Layer 7 of a small transformer language model trained on English Wikipedia (13 layers, counted from 0, width 128). Numbers have three digits each and are written without spaces.
A neuron's activation on a vector x is SiLU(gate . x) times (in . x), where the dot is the dot product.
The model reads these tokens: " Sh" "uk" "he" "v" "y" "ch" " form" "ally" " presented" " this" " propos" "al" " to" " Le" "v" " Sh" "ank" "ov" "sky" "i" " who" " was" " form" "ally" " non" "-p" "art" "is" "an" " but" " in" " fact"

The vector x that enters this layer's MLP at each token. A number n stands for (n - 500) times 0.0052.
0 " Sh": 678605574551493568573316496466426480534609286599597322384422339531670464672504546567517549777632531439379464704557445419501557435552558528454471544436532567501611459414470530419395463414485570549393411525432628187469721566665497523306477416406564480361654555498495307623582393516414521594550549503574618552451758519480567478441580464304426602458672600525508642594412380535506307491691
1 "uk": 641632523617495488452349506497418510564614319628444498475389375453729385875383507509606486751585493435430475594518463392516564479447559419383466467591490466510600474375563462473323478517477549475367447355462616192368689476528507560333383469452536588440671597418499412549726466593501585595546646554488636649404845491583606434503613551311497533530490514551367498743467486464500532500676
2 "he": 614785696552499522365134578585390562431569389601373354429545490485654421757397633473635496648478537477367491504609369492559579427585506317418405407570550472511706358405602520448416420510486499484585485461426619399326560433706419498370412564364488409446711464413541385496553522535521450713621512592571732589406622500406673437496506582341469613438417558605388570623438558426550474683677
3 "v": 598496733583506442312364570408428498353491500549278529521438349534610412733324509505502511616367551291494437493551510491543538412603626271443433519551462408490605525461465467524412610358418560370494472479444609231416734467513528586401546357569510520403559466591489400639611624515406458639649557441380720607433706543197598366499565471444454491396412534576555635690540578327547435532657
4 "y": 605847646501648546295203634466339501487570373566445436454551426621596374706373532649594479683587463477480443476550572430532571310676624429505438593446385511440633373412438556514419410528487480405457525499414600248494730436673399483356354435435562382368702476434482448550478557599379486658644620544454703602417541456471567439379521463413414618405552523677371593595447491380556516558523
5 "ch": 618587630564496542303321542471281507383454446490322392428438369515639392645317527610478464618490471324457414505496452491482604332629638394409422446467540427549518357401472543603482574420492516422399503475494676229355775520669412466447442452521607485456688557578519387591570639503449574575585614465399630550460562645315587388410587580443428590357535618576406663731521581472548462507633
6 " form": 591653675533477519466227537450417514502591322568445528340506341543563383697426399530512549623510378462476584536556379525458441429680581578594465641418470495414443330333591445399395453446415434367497494521312457336413880584585495524379358394453504540309612504450565353482607473511424543432523645533426615548505327486353442511448641611466402637462611502590523554542454620543574468615601
7 "ally": 662772591490622448485321640426423491435562071552504447473423482523475590676485611625545444663690503315366485518586408531499629417648596399440460559373506440519550450314547494384373585480469537322510557436463543441472829546681622512410429505496491438365538520525474391588604487619409457545590449490417612496518624540381597532551575600442417674461615579584539682573292427558551542470554
8 " presented": 542815523463489483377358575487432335518458186570591510424443352565522447708479517675474546536607401393432494534466442479515506464628610496522522511545511493543633563336504388452372548533485459412399489462349564375471958519595601456420466453527671468484636520534547396642551450457365466459568508482418393522510600531464557510387578553320373674404532522499502663534383426463494538531626
9 " this": 683813584496419508526298483396444367393555087526472540507454384493557468677467491548577544701717408436453508522466385468523527442592557470525477526505579480497554524306457507381440539468515551412474497526408595433466873527693585433452495436462574471383628569494533410510402366637497448497504551466499520492405589575464619526392432530460370604442511604515382731627265433488524579530590
10 " propos": 586479609495538387631333461462411438487498182644482535434436335383578510757515440471509613761584507418375480485464461485580673478538585571477460502450444448502440494358563422405395395527544479382423409570327545427377937527638638508424548420509525591368711640490506362488600428533462469538534484490467489532522491481307519425384611457461384589480470538534452568491467489432552488604654
11 "al": 589833595488503543433228523390473510531557082547605488507411414487573542665499532594497488716583413432359535507488534475576626402631542347501491520456477548527568451397586435428445500544535543373577498500428648458411873388592586523372400494552546501361756514447427397561433455629502498505638546470384502561544704468437579540515536548517438676470507478614520729577416397410567516588480
12 " to": 700808507460453412531317597471438498472448147573517456429417446487548506678473556471549453630614425349468449576515481511518646392604570452453468534504567541564578575294472417449462493395493567441348492506444605469566843532651582518500452444550592474427621473594545333571639489549489448494520443472382544571557691544394587550469517576337407605413633536671579600522111547501537449559538
13 " Le": 611488552528329500517347525413537378533602378526431492494597401526524431768492570383480524569511494476479329609607425463516679457485558406519387506511403426350603540312490529563399556464562401620492539449389699261416725404697429508471447572569523614478642599708433254567546455553423658574390556459660541468530727512528584654506482495335365460548445769608486568572374346422441432555695
14 "v": 481138721504586499497367519272443405379516334501294392508536346506650540971374605355523504439528535292487442530594506440520539498379594446451472428493371395486523587391463437548461687412543532675648534507473553426475547491459526703433446440458453541506582631576407411598551685556535389562662535521705760529498785429278623400514473534468524503402260506372626563636640500498605463519551
15 " Sh": 554435561537606501427409476450455579454601330444341345404493379683688380604641652543537509769597515528555500634667591322464477411458706413595469554475488554468662323442520615438446512340574599614494344488546543279433548550482484541203348485372513456487671502368404298659541465580428488572497588592860676540515606533376536546321501401296477663488531592384480626504416445474539466522612
16 "ank": 459497661664543420365285504594573631545580581518515654369450426486699448682363494491492381728554526471528481450537483287594458544498486345358477552531464591499642401463424448435460400412450587585367511329458711215430682491607472604374374624464551561344650623361426523558576608639427410516598649599566563710395756594461536564492576609262475502547403503550405619634440438603522513537637
17 "ov": 555385565553541594534420604517468662393580522503366554484431443515624474657425621531668476466346538488549367540657565425447556341608586258396404380311557468450539536404405382570421504464461486371282396495635520336453789562615517562565429591442456636385621591485439458564478664545418499498625773522529601710431607599408667409392654600480411534529388497596371576663717571386526415593578
18 "sky": 613566713499613548313241599542283503504521348468338360378519392573589482573454545585685445645409441397581522433521620376558589297667601402528451540335405334427710468467393489503482417345442555493361448444499454420491744483639412480494414523417502403316563547542445490612367696644428483489542604594499602564372362509435552380492551477438366645551498557587390630710474575316627600597634
19 "i": 684558648508547554323308649502452534488444378584431475396454427576684426620353434558562490564464506469410478512543441483583566326639597446496359576304482466306536490334386481499483591482476497491424495456438457292453810487617435455432439459462546463380723646552601466562506533556496584421577597484422583489498511498358458369350509540583425623471421556740399685735560529264591598523530
20 " who": 762616561516448497556401593594408504405509232541328466477535471476631454642513595525573505593516378452436432557542458533631626393782574511500441502440542446390557472470434391389520583431375477500375490492391582377550858448612461514461598425476529566377475532442452372564657555602290458468473456562432416528422377491284529403429487464513458549456714440645448681680271486416489523533524
21 " was": 634665605517635471543434546481541466537412276633441550423517298586494501630416504602580446693593485423482436479423420415585663388705628634586415524388460525421524524431407426414377551579457549529461642534521633448533833527617489507397493468538521546468520516472612275525693555440490506582540499525365441546415609639370489603528406534458435525466517469565508653601093518500515541489642
22 " form": 609570631519540442656282465442564508470575301568526718339587346549467484692449398627553501634515376425434576498440366542458469508580513574701476631336461459375475379311633399369383603504429433481519536528359521391312855590555511591415366402402486515425576535559519331483682554480498573408454707544369434475483639534388417535485559599543353447493542451484602591493437539583524471601649
23 "ally": 573743572511694414565389610396539534443510180552509577470503430549427610633502653686547388668713529303363475454524376507539642437617594480553461579290451395513571479307485499355391688593432531383563621471651597533430773505665548492459485551427411458410436532563517394628617527539433481610556522526440496444501687634336575557575517583529446550510508565518526706558188403498571585455572
24 " non": 702363501519624519601329499469390590542562249625525673503636319600517463670482464493539489561596429606546544476473461527591612427630558483747523549355378317521612533388532358481394757715483708512389603454427509343372738426619525547477585431509512465444564424662593291595495523580544459435397613517346423414495601532419487396556612540334362387479508593485429624484457332455516463523731
25 "-p": 622320604669555546614342356355434462412406179537523581507668291712600394651524485570534350489564472305298505634567313552516593629545556301504450621396491416524554549355522485418531565634491595624564508673479584507496585448716461387296638359538463318458577693500431405469700427430454460388458438552597546592469471521446426387286500596362450485515431540560538576474466484357536559471816
26 "art": 573470506525574411563193456448550507563541189575635473582379334588673443763443575642472476503724463434622430524655365482559560578490478390428518760512504287378635435522699462593511399596534480545503598499456616507520644478653613562405612596365432372379539596650385516667690545560351509601496822442522471455496607313579461539435558596519475392431683511500574511499484377638490457524711
27 "is": 433400459633530615571340484363542599490471162549518584414423383553617536753599532625707567678664515483563557515453561564583488515392445182714500384416599435392561490404451468528431457473579442138426404592599569578538716621548404558471369573508513470489657657544548435553443668517505650536568578480472590588430714551413557558458579538594437757438431529497403746477539405530538457489558
28 "an": 536631587530657469283310501401487640534523158487572522500434403532606592650438531551595288638589432350347529535619489450708506488662556403592537678398426362514573553359459447533467579466511470449497484551563609365519735367638399618427341591568550352388559672507528396562373560603446611398603674509423469541525583424497489492487589577417385729536480404711412710634456476417527519534488
29 " but": 588626531590616529507516593513417580442507242540474595491536518568576511684570547601544539534664496383505427490601509487557534301663553613558471447428602428512541678494680401394519545462456380471423547576531611344516897489569566382441473458480521458383662569533486403675649594465417455512482510676442491596476428508354496435444536498461362589519651475671421652555184460601581544487647
30 " in": 852664555563563509525410543546469551502477160606532548459502463443537519610474471489543453587431467370445394442337556476492558379594579479593510535542559600483493437289523464532419561588563490430407527461493639461531819539571485475388347478483461452417614553577521269550712464512465435421500525522343523529488711598524557608412562517295394520429509508579556588584175504502535493577634
31 " fact": 579673492489691503609225405516558475550411231577439491385590326373574382720501502408507573718501508416487499459655516400469662506640544640426414513375531442507663480371773452452505429485407555442561600491417598533386782583469568461456445411437491529499643590479395436586694424475439639517581621475306577516429661528466641598422583537399338312461567463498656671456433479687397603475573

Each question shows the input weights of one neuron of the MLP. A number n stands for (n - 500) times 0.0019.

n36 gate: 449541420498604559508440588578454560573505471554552480606620451634475502531570625628477342405462485498626557672642547645462568408650505495582515508326517554582563474453553452325558535715596485423434553515545338436438400522353575541438299455567423517562598375558498418536389434482455438583553529559595508423467513469564666429420445349465356519466522448625515450426606605595553432543649
n36 in: 553605464293533497568471442427610517486486477546514478690461525642561514444426611381565331358551378565670492581577611459466513269514478448431446439419511654566444563327412525424495639614622530563522389583585358556482653596560594508382251495658546388470519215478431452524289414361489500600272446579540489435539431573604570514474414416467484441529368440475497413596461489533517428537414
It fires most on token 15 " Sh"

n178 gate: 530570572431389563633446480699382633280893446372508469634664385175605473467528673359524383591451791351516476738424445516423151479543654615496543339524587682400430588410288735291613476286441552263577540395348674402538596240245596458588633448508785377441355320447550646400426321452569239383508264468496524496515438410737484496511642557720512484488351638460394546598431680292403391446460
n178 in: 602593621531756430424456482427431831589566541434511337600330366427389629493472350582489448474405450559336412559709584574493548515507507320356455439471353292531710297632555579507648416550549549510711397421599554576517574521521504432705472669449609676374758464641651398585339459589418647507428451448335335446480257615458379511269467539316609693599680399284736410590464529504393707578393
It fires most on token 20 " who"

n83 gate: 600495356489492478512549492465380489643557420476467473497486520528586487570361434486528524435435542718446445557440489635363543411392743478505484575397727464590468495578439497473425440475568604391406329503500650461429699673549514474459497582474620527677586379612649434426449275533633497554492419551404542781546529508481705511609686500547577554520527538418575451612517590505444309431625
n83 in: 462430467556526505621569444619480589403549698465434524517456576466458541438303566644508691310384425605662727540417421428517465523535435500473326450402704505497420416524625517546374339514418519473556641648613411508529569441582600489613557525442407640576486687444513495627436398341623481511573546582580441511691569624612643486437526441445405438466559522544319608525556714536411442497595
It fires most on token 17 "ov"

n278 gate: 561487449371544424331570415625726396614597242513450228490550548462466470483537500426483536569221402585462460542550526517459451739437442597293474338663734379416724622612413575576337427361477600632568483615560442510535627480347409510456467540545752500666411311466497536490542474507612705526374421576337419486494629531643661203605455304557477523628336256450585521531595722480483490432392
n278 in: 381473461476660322458540419739630461628440500457486462449619457466598465528619476450480570477343492519434426564500443417593460593536573489422467522646486424356772495380647407560449522416607586423483489626494405406603561586373388540345437602508635475536557420438562588505591481478335714617429467667446517611448650644569554300524497312500383549532326445439511462551480625392542615460394
On which token does it fire most, and how strongly? 31 " fact", at about 1.2

n207 gate: 427415713420732332800472645393666405667292449633624349473553605582458548581451365382442426461477630578496620587458410580122419346556527286463455500546694109566456634593547627519559549316522575590706192607130653535558385357421527347621478387471530523541563578373749485551551563618481549663523433328335653457482488246594430412597425687519544500582474578489622476523220353523446409573466
n207 in: 440473748364353469398416252534633504736529387459441744614447313316507741367654500599396366580428706490674688383475469440654609419410421259592528539557510480290544476552585532389397636560524353451543475706577525478436574445559567608426559476493507538573306637536214575345714651251461444720468497393309486615441485575417362443523544319507541277445641521630617381443404428461617645449376
It fires most on token 26 "art"

n14 gate: 400743463208620533582431701435585614387462517228649438547656347387675559405510622503378481750527524412445414427623513487632529622234693523490513513413415550554345497193442574286342569507474520464507597524540362439383416422348493292460500702481513526582686364470365346561552578376463444529402575470293513381550490517520568426506507403470580386741526317577562388602554578510376577551500
n14 in: 457480570564492448413461479449524556439307721593526418403619500437450417494486671631379455416491629531712647473535552395550556567497459491601422576518451585606466458417609766391418362624331457667347681485442497551433436418543366483491397480625445474618617432346478531564545622421438322511236543408548620571614433609388617538596567488642391577560509449602352485595364559273450614520424
On which token does it fire most, and how strongly? 4 "y", at about 0.66

n128 gate: 562509353444556356458513641488454527476585310680270500574248578344564390447289409424599476306622620586259494519585461464485503567602620479488269555368539727401556378357424408569662443641527500641442594365579442528488561612358549456500426545433503434530500372593512623515553453583429581556522387443391497398540440373644557339534364632421357613619482375421545369599522423600601335482433
n128 in: 513493415476514446630474683607576268473477547587453318351450452515641495589391639388581558290439570575505488588421488498525630638456528453430429455410471531447575640476512442613488436399446656687430435452564560579509450536453590538448437411666377416505520421556452591424644459477415534498568449390541528424474430452498444644580583691580424476510483578597451463536470416453415508423470
On which token does it fire most, and how strongly? 12 " to", at about 0.66

n114 gate: 609557390502306307500463464430581444610629662418612520412492743508459535617492510339542498408432479495392480314398467569469381535495415581490553462485482543679567593443507557581445603368620518654539561531558554456614495589399390395452445500410485424495553424386384534432532351515600578547391380377495495492591458492525522648490540482362600510408475405403463556477314479632559564471495
n114 in: 443545456554358442508452527471527534488543513505498540557357423467749552301391507698463500350572525645405609551583558568532649571498339415476380414495565475488424377541390483469500517520486308493660371559515490453465625524527534418359448604616555539534404490408665535530549498407530413448540464363370360495694520512543529460502503424502449543434533407507576402545470530544561547479466
On which token does it fire most, and how strongly? 14 "v", at about 0.55

n118 gate: 310434596493513658463454390617552630620680376414585527503435336591459507653429566380305590546514466540486740763388601592406447429446528585395483644590540558556662510386346614375553665497251694412321630497663673521624414338534538503653510466507598510571473402673582582634414607397755385687497567614334455455490667399584660462577361655531523310380457171626554489556597416469593579290559
n118 in: 726542391428712337454586486520471572443509625400452531486611535659329564535489497511410625450579462475591457467566534477448575398500465421519534431419373568522483495559618355576489477671438594503514446621551413330353602672435586731631374452522359551452584676561508522459442394491474387416468455556389685407444536494630466485351473307517516653527584492366522361576697290491474247517572
It fires most on token 24 " non"

n215 gate: 435668419372460449485443523250500517592414338455500424421477503562410469573471522416453478485293422449574463383675412537652617485491468594389562459544387533508352415523458605313615332465503503491335572613555468429426615631614387461623582469541514334494489412769570600260467276474680466528603412497391593506543467441500351439437629369535514430557520540503663451456313670414555402517503
n215 in: 528497487472478568673414398466413575516563536565556453554760538459508453527563633599484409557574433479486437450351558449408595428453454518490618642395330369439505426562393589466658463476419460568409519495463476565624642490315607582529372426561568603765429516416374528367456448637548550484478492471461497549383599611539513438628309430577441459467638372463604643289328589527503476520500
It fires most on token 12 " to"

n198 gate: 393497430527482516497370553552644564542549512508431605542727577497385435480558687489593359434435531589560635520428511508463433480470573585452634606685525463452610519470487477412632560576497436396444583548403497599542311543704464636409348583670445555451448375534513644577666630492475262719412606582511461506549656455495562503340610562497548584440486514594606450429551559647455656335346
n198 in: 473589441466519305237479449681515482589728466606341554474563663510480502601467532434503421471562518450484405246439473432541534487522490399483415571459408469537471374480563600593603460444547427482436515467391587513411548667470564612578463583408580487528490373418360578551431586607474628446526597375537523503531497361452341405495320446609534569628515560449453505472384510477423528520339
On which three tokens does it fire most, strongest first? 25 "-p", 16 "ank", 26 "art"

n291 gate: 439572551419522613550465415437383432692274594500621500428594421320514414579416474507784293590693517441528640595339537682527386602709397617442467591663623621289461718388361333450467480510447507553507466432372442469603380513493591494537418396641600523187318452678581503358607657446537636559329632454565391308500524425297487568386514507318435674382536467487665415359544730554510568468317
n291 in: 737658594404648463463448311479475431325435601543416549494419372686532515478786599500427497362417528592523584500413574500576621693515560571612503305434509592581527593623392468454521506389503453503491610405556509327575543488456349452541589239383488401469463593401551630377455329475506488402436515722482658452553507382540445475586683607516431479468280472469285566344227273338370591389462
Its two highest activations, in order, are on tokens 21 " was", 8 " presented"

n305 gate: 611582620545530577500551500375465582541536524508618545603459435524389722734523534704411698608551406653425422458694540462411475491271462705399480421529489489408435589520453562403537598403357503554482558585497333681309524584679652623529506509403552474411452378459483427589654511684453566554654460466404494539467328524497545488599530541561352520272577466552591323423429432514438337458395
n305 in: 395708526622581416552562560560484425562460484548549495487541492548443639663549431578542480558516419603452334511631434469432407430525547408458452438594442644465493603561569649627505475440401669490523487557449372455318543530485378547546619518377434510375495431469505418621680606490466365425539626447575477495319516615477571403622419547441460713337548548469619557382375474621529562421490
It fires most on token 7 "ally"

n138 gate: 424459405553431343510628336468467451441409652658642601553500743670369621556477584604559506470250372719620429530286718588414670520497457648415494565566586472588525522370484569580513645457315406522402441464617549543367514607623614581461656277512468506433414673510255544506651408389536353636437459606431559583494439203606564734592493451510354468419481474685440387613388629490425487372595
n138 in: 417542325662479509432605555554485474555647611599641506567451515533532489704560444433535500440360468571560753548639483572527511291703559322433520497634426316419593456633603465429607540547617572406412570471486480293340445483477552442465645612669534552417688592529377447272525576439465466616400568537539588606503404273577509597645437640491531525563446520462514589603688429619398494539459
On which token does it fire most, and how strongly? 23 "ally", at about 0.53

n143 gate: 329503434560533512519586560587584375642482411463677483482642415390425648533529583506533497680479599622558570491456415565452503237301470385469579461488666657500457492532625257500471529344727538342336491575562368424548674621526580605408393618670480603564418561371466568585385526602428480514575477468379425476472534461406541482396296342500528578757659485565631497576491431692464345531497
n143 in: 645554516479491482371510422705645432686382683413448518303611468408491452689512512574657618481503703576421417455552381342346383287549632564604424596566427556417509500585702428399434408528749583375547596459642494354456568668601516396556554475470341319573494554704389637479590404615381351473459546463371406503460619409424379418383294344608592461542630506580554340491466639565488550458494
It fires most on token 29 " but"

n205 gate: 637445470443448521543608513573555460428547447544481573449447470429557482429489338551350510508190511476478553469417468588465464483439579460443550435519568591624435661374515511542562556486458532513365422508537454514362447419505661500569621481413550622526553486688461495420446521481589518508366306360305381475525517688368581625649288624537533482436586500495550568549560375642319298322568
n205 in: 551419424468569522381494573549528496433510487487458588502439377401479466479427495558477605475358461467458430585450442450526545539598564395504442483563505505589548451433480500467496423442527489484410533504472519470428486588482541496441513583401615506505596564596439489436450507395463516558364449531522563468417488622469507675537363506544489412443486613567540566530478409513457426512554
On which token does it fire most, and how strongly? 30 " in", at about 0.29

n17 gate: 674409418531538604334793348644496398586517547591561536616520387450624632492468484295608476647379582659672314551268721394413437496609326553350560627607572550170563446564324421448817593352560561665566557447634281730387872429488652469215352216484375403585400542604449626563745456586681508428409516508263854567641470467597524691477440385610273579281592352700564319446388604675323570386644
n17 in: 614529607383605482288836463435519471390508443532657539645621462466259586459504553736575514560500711417526500431247417698571742508471507587776384655448569528482461377816585612493650573552493569605630423378467697444577581482591533644621576248349652646384536620593614504496539436589411243565384536486500619290232744481260504437351542667698489575644522403533633461530444575507318448666630
On which token does it fire most, and how strongly? 30 " in", at about 4.8

n308 gate: 312630373381350455620829706442475221648507383469402521614619450565678600561720713429521438562442539603569625606472503465504606533569443723361479419500611550426452470290612414514725514308476612542528563567560468558590662640650768655528349252584531364497414273557408419352602524645567562425543466406548525662582365389483411646337474489567331565678339400472521489568372378661259528385507
n308 in: 340483542530529586463671701551514164591417515643448619546737307740525548546348503377344640374647426667615483631378703633429652551583312666460297412447576629446544497524379638479608479440476642552493692539521461529507474632316553490218691386303424396438490421450443392460537514472711297473312575610442658468500493507438442656464551521580527432594415730524616758568461429716331489369493
It fires most on token 31 " fact"

n175 gate: 503442594486526558530477574472371475508588400552649448546328639433466677566592459477491566526474523442456548482424403382644563538394494525625686429526544479549508524414576603575399489158486525483594458651545537532538287596721452457525599424608584500447445370460399424597688467668389603544500542467478648471532491443444580411361541654683492547375674542187489574555429526587432409459420
n175 in: 623430378416396534367403736680341613625610302645556509475401459494673500414692365559370482446500613488615377695497552696379437425509525512260558503368396559281479592579431522546436420720475336614374556623547478519325422585577356425494430608402469469540595481481455419682618582387418432494487491555385503386413536563531503408438240425643608391307573589425408641481494646481553428383491
Its two highest activations, in order, are on tokens 0 " Sh", 26 "art"

n232 gate: 564568599527236537409375679383329465399529457605453303535456536331615500574535333532426633500591564466428688513437572551494503421469628365546369586337413512716243527367527609506405544468500535525532500446431458322494460411629544612733519478566675365659550571468564485479295454513423556250552246503567519590618615558528546442655543621576712660408546429743618527400554445551465506476554
n232 in: 589437624354411546556532550542440398525670571488577443713435491462591424500491265562434497580617516588681506671398555417484653312549626521470283665360269421598521562376402450457500622459530737509478506550451584329441273476709447574469388580565625279488515316340440607547650388531428430403478409421536584481448487645546512481564552697528464666583551460735445373509503547673463665557531
It fires most on token 7 "ally"

n240 gate: 475649510359448572475431477571480650503682300587477481520513629514446480344375337493473571692480567568346474687563412537388377632438628533452290493557539365474558589692481524677494585255386593510500530513510389469519444423460897347719363553411336714516647656601622487589638383386544507438436448660468242378506586446526650665519569413606532701424601575450383472432567463464255457478695
n240 in: 500512418373567393503487279503632618599394584442506450634575297522470553564422668512638268311321363327466500353515622449521488381464442658526497443394606637541689514279471665435398536467612554678561581427482603472526516477461428664440432413715542411580317374405363355434515506609366545603442456491485360518643416524334509402463384470383497529469485479476624475659409298521542500601476
It fires most on token 13 " Le"

n29 gate: 469564464467537473465510478381509452457443383467498455530500497476477467500546473529517509502472542530522605474471421468440645471468498488518470489441514536383516400479423544461439430464517457552590461640505503624460484518511488507497511523447427555526535503391551509468494515512502536545502443538461545442487442472427500492513506480398555516518544498375571552567508400497477608506441
n29 in: 509489603548515539443471547516461549450495418491420497531416532409562501454471472522416544570554450572456501459430543532528517425584424580494542426499478535504493476467542610413439500482486522504475432592540515520500383487484552499431571494452523477449517428460501436497487504487518510533623416507519491447474411445481514482471535530484448523558471468402401498576503493457491522571528
It fires most on token 15 " Sh"

n91 gate: 435635544347425227641634326440531405493444391760480269479703569350298457659487441466600414479424630586667362525551520673462553525557483601693423353507547301458569568460686552584257624387453493630483605397426558521445557562480330402517477618371470544580354275424435533484638480531589396629345507557329538483551715245577318476641408644405451404640659480659553493590500583459288520435664
n91 in: 514411586415491600510457541571361452329330470522396349711604604539449345613472546560622522594643334379533371556494391525307445755425532456579356357660307482479393536652759413463537406561335412544570389289371372494684507306261519494352419682573441572459550390532439482454549389462574641695474335481442427561618362436447475551485536605377470491611512372475528306536526400383487516342548
It fires most on token 1 "uk"

n314 gate: 527530404446565558527315491550457421511611462552500475634486538569509517448528486639454470625627335497471559438475375610491418347444526553331542574557436468538391441428551406547437453417422464222713675463449500716634435615587633597441591562562531411581456388417606345624473536344380419508555500508464366347745374291461508443519526639497549648652541445382362548491414434466352494424429
n314 in: 588558446476412668382424334624519595516366464620402586417569487474426364587601467598564358624393439503692456747424668582423448553463433588485603420577553509485567431488485324413423572631273610466395776720528554617271493595469516491270658497331581591556575597413540369624543531181586497373503615350463570342544546362575429548587645519506339494565404407519515390316468539566344529436427
It fires most on token 8 " presented"

n134 gate: 693590470558528554350576525500492467420627351529592517571377420433411488446532457389531456663392556637534396615500510480600595503307401356449658389568611536519549639495495584559519594363448413542609500508450561518500408427460560474510532542641520498520554551510413466459534390530462463559459453297400541592596508589629625441559563553553493449458468500623576688459492439765472487329482
n134 in: 334616511709436366607486531633562601330370593405522579503517563606688519585406511506710554385466514421489591541503456481426468547434579478567420285685544376586398471511690618511430360494421528549438561536603511426534462538508531732625557459644583605500341679500478709527530606472649505397528464530495545477375546415503574480595555466403417519572364484519432702503480460617362556495649
It fires most on token 1 "uk"

n231 gate: 616592614398449548500450403460438510505465347540389392451435409540495424576512319442510453507646539472495452404445493534495526624469628658465529481361531468484544622637391537560629567358659560541537364456505512552415472657529549521630455538606519579555562537544491419516530326383629548568448600486502544515396427409521566561596553498481426404458613519449552441399461485394629656465298
n231 in: 531670511446446540546460416478450543442426344459422443452455385610473476523531358457432485401587509434535422332511540507543461556429557582465600577459555538483589594649328586511526648455560663436572444353431534454470540604511563543500406578577551558569568569516381545416368391588448575502562537529520416541420495454487566653513505658480541386437513540475542491397514427393568559578455
On which three tokens does it fire most, strongest first? 9 " this", 31 " fact", 12 " to"

n286 gate: 436591456542302559403417522363559489574650640543407543622579531480362350299440503627547468525604387562492535506443514536366372322481536516590560494389635412545396547438634508438460449594505675695456462494429686385448526330437563416440666601453562527392540536386383497424397353719492486540556395541410431682456432489462527503503546342390534583608570527478586356556494500475414326453619
n286 in: 535586320592547490527610500655528447434247440397360377431369482479559527675450553490438537523492566335386575508492478432605493463473410485507488409500535476454595526451308508415571565327569543430444558482497403585575622549387465544500495513411438495490384593495541510507363493317719455549408549527505497503450382385468419667457450564621519517466470443641288516356538510472579612587429
It fires most on token 9 " this"

n164 gate: 532747503506508456542590485573698515581750320494601468551458503393621444518580463356573398435331422640482654444572597584375439528341567491414503524470547554362486605424555497409387748446391518358512518370491524742500478645375587460312441518534290453574656564609474612414572462521590305421585400415399470521534528524656553500531397627354489267509453644440556393457443515539545536368723
n164 in: 497494612485649321586532534612686475549580709329595521503414348386397609478567559528808437471595478409341329477534454435557497364610337577673604481410415401521464223600479556549476476475555260594597608621648466430447432455623553349589567454636589472540536570519539396506434663388441713624443618591497525468523596334411473362520523541503577681612503612494657376531416544531428584254484
It fires most on token 23 "ally"

n101 gate: 479508601517527361522339680270450422546658563606489382535411653317439517591494481362588520556515370610317486536414293549556508401500614540564500454410641688508380560548417247466347477750376526457549494541563517412432545556566638445511371429547412671565630456506531425494497424372509426466591441443517358623387512512594461427478671546555605654524668568385537288591523500606445549514404
n101 in: 392471616315452519485574530473455299492384312425530564506516413458686409324576563525402471692432539538458432466418405399450551497527572489450381486536522570389436484683587681576513497461292454554492362483374572427442609481587547526308597456366636612435527351297521405492463572478503397422615567416372649352603489478443323517518534301462508575438454465571505396341450492516589437645542
Its two highest activations, in order, are on tokens 10 " propos", 6 " form"

n315 gate: 849397563485483638463574588628291459360426442424677649727419446596311445634472629544579591590375399607353531568534478512624367692472519416431623597352616524698618628491440481518500722645384720478673497604370358596432431446528497482453540537304534494546427471611617545619509439535484546613652472540358393481657416411531430453668510462419506382571658570525588309430424446500522544470396
n315 in: 612539497451560526345667587513508457538428525411615542505527558665551484516535552487625492588552424450390564578471278465620529450315691551580548505473450480503492464479526489587474561682405639368624530576377405588390421396673484559516558370480590500444295538710583503526505474627638688547385566431388538453563419584352463465505438538436395542672429666546463565350438577639427543492654
On which token does it fire most, and how strongly? 24 " non", at about 6.7

n92 gate: 680399452481500553644591514533566466534549605582494440273301532474321646583492478480531418390512500481405525500525663391434508479403497589495664421432511551500519570723414472417388589543503738486392351373553585359532421410522390543618602573377575517442497425614519478384429631628514528538572517456388387692587535303442473554609494514494699678445470287500574544597546537503656350403494
n92 in: 441391523507650365539557447460509624525495562502482549414580535507535543661534498429563504516458438353465548517445543482474602529473421316493529548486491496399478452558471544538520407546561470419583399470518623376435435700432365649413433598452441500561487449544542584443330625479516624527391587471555486605506550567369634519537510493429419500481350549559520447644514409461638603570392
Its two highest activations, in order, are on tokens 17 "ov", 14 "v"

n4 gate: 748484503540488513590594399525569704707603386447327513500561573636699431408273605432310610487513237500344462352487621413454353534487585564640510380471570515643525417585494471554478608490414397573497290533596559609466537581465733469349538349398481564478446592343369506519425459458568392406352332513531669470494393513564456660506682679349441641427295335677437401401523615461204477404529
n4 in: 480518538470541497544516338294590487569376431515366316490506397471529346522347418623462607616448614614464472346531537610545393566367672665427630402548624518358451485482355592689268525456426466574402431332487516600452559402431591461560362478413435562612410513605467282476640430411719531310372546429494576609594451593705463526423487503676545289282626367622765626532545401403478332452471
It fires most on token 30 " in"

n302 gate: 493410583471472743482538433519487374490292442481464458560428351578457632527700522414453410337446540326632382380477572447423634548367400523309451374500737566487465576490481580321221330317468687620610374387507593399509365455503467294480620556626614435513623517627729538475618294603570513516352536685513656433528421510360545379600345447533684609350523419404571580315470419395397530674726
n302 in: 507535543503545340490287493446430477337577395462464475345597683269500627523422503516570614507356313484530558609442346695676440742490751603622250408579129605528560460586606371510611690454414218378408637523516299460500466361561490562464506393665458410555532460520491556484450506392369439548527458417437572430497652599571344487518541464672428348490446567643296486503596580510510598344408
It fires most on token 14 "v"

n318 gate: 652503570417463575507276517516439490513521290420579297621342520364517455541513376334406371647585316455347385269510454566348423320360487615471529550507474406385291408571382426467568529513399596458583636630477497639595590522503394427513331530604749595418383436500423388440596439620490441626608403493506477520646503200791416443538541487318732642551549240388474458419554544497580314328363
n318 in: 689463424543436376466424554494622557484582664349390685382717406523382454564538543744490303640396621432480506444680559557410414619494455547439512544439419422473727382466622458550755347599677648575669465315402500539386381503579643555386506528431297566681432455465479521488506435452471575552333599625546337426538428571400494494518246771465542583405586668598506420487548465569299417555608
On which token does it fire most, and how strongly? 26 "art", at about 1.4

n54 gate: 463531648403576549463647563396433692597503356411772641567212339558456605381347385550372601584461468614532646392500621525590466599432679643433500525614441518279330527691367443205585516468556425441627617811569459584479576503481456458506451466419506369332580638414600509596524445490611497439586494522360478587406569474658552452687425633560416451403399506352448497458405583431462506488630
n54 in: 506519557448400453494388483411587395594685473332497638317537468407466386451508593608448301547477480378517534411523556537387558598447325579598634477514511398568610368400544491545450618483480669598377449566441563683562509321531580380641525410354489441576372514532388456359629417517294441633532464740475520431495423445394589549471571514497603461597727439554697458535595503545592372658469
Its two highest activations, in order, are on tokens 22 " form", 23 "ally"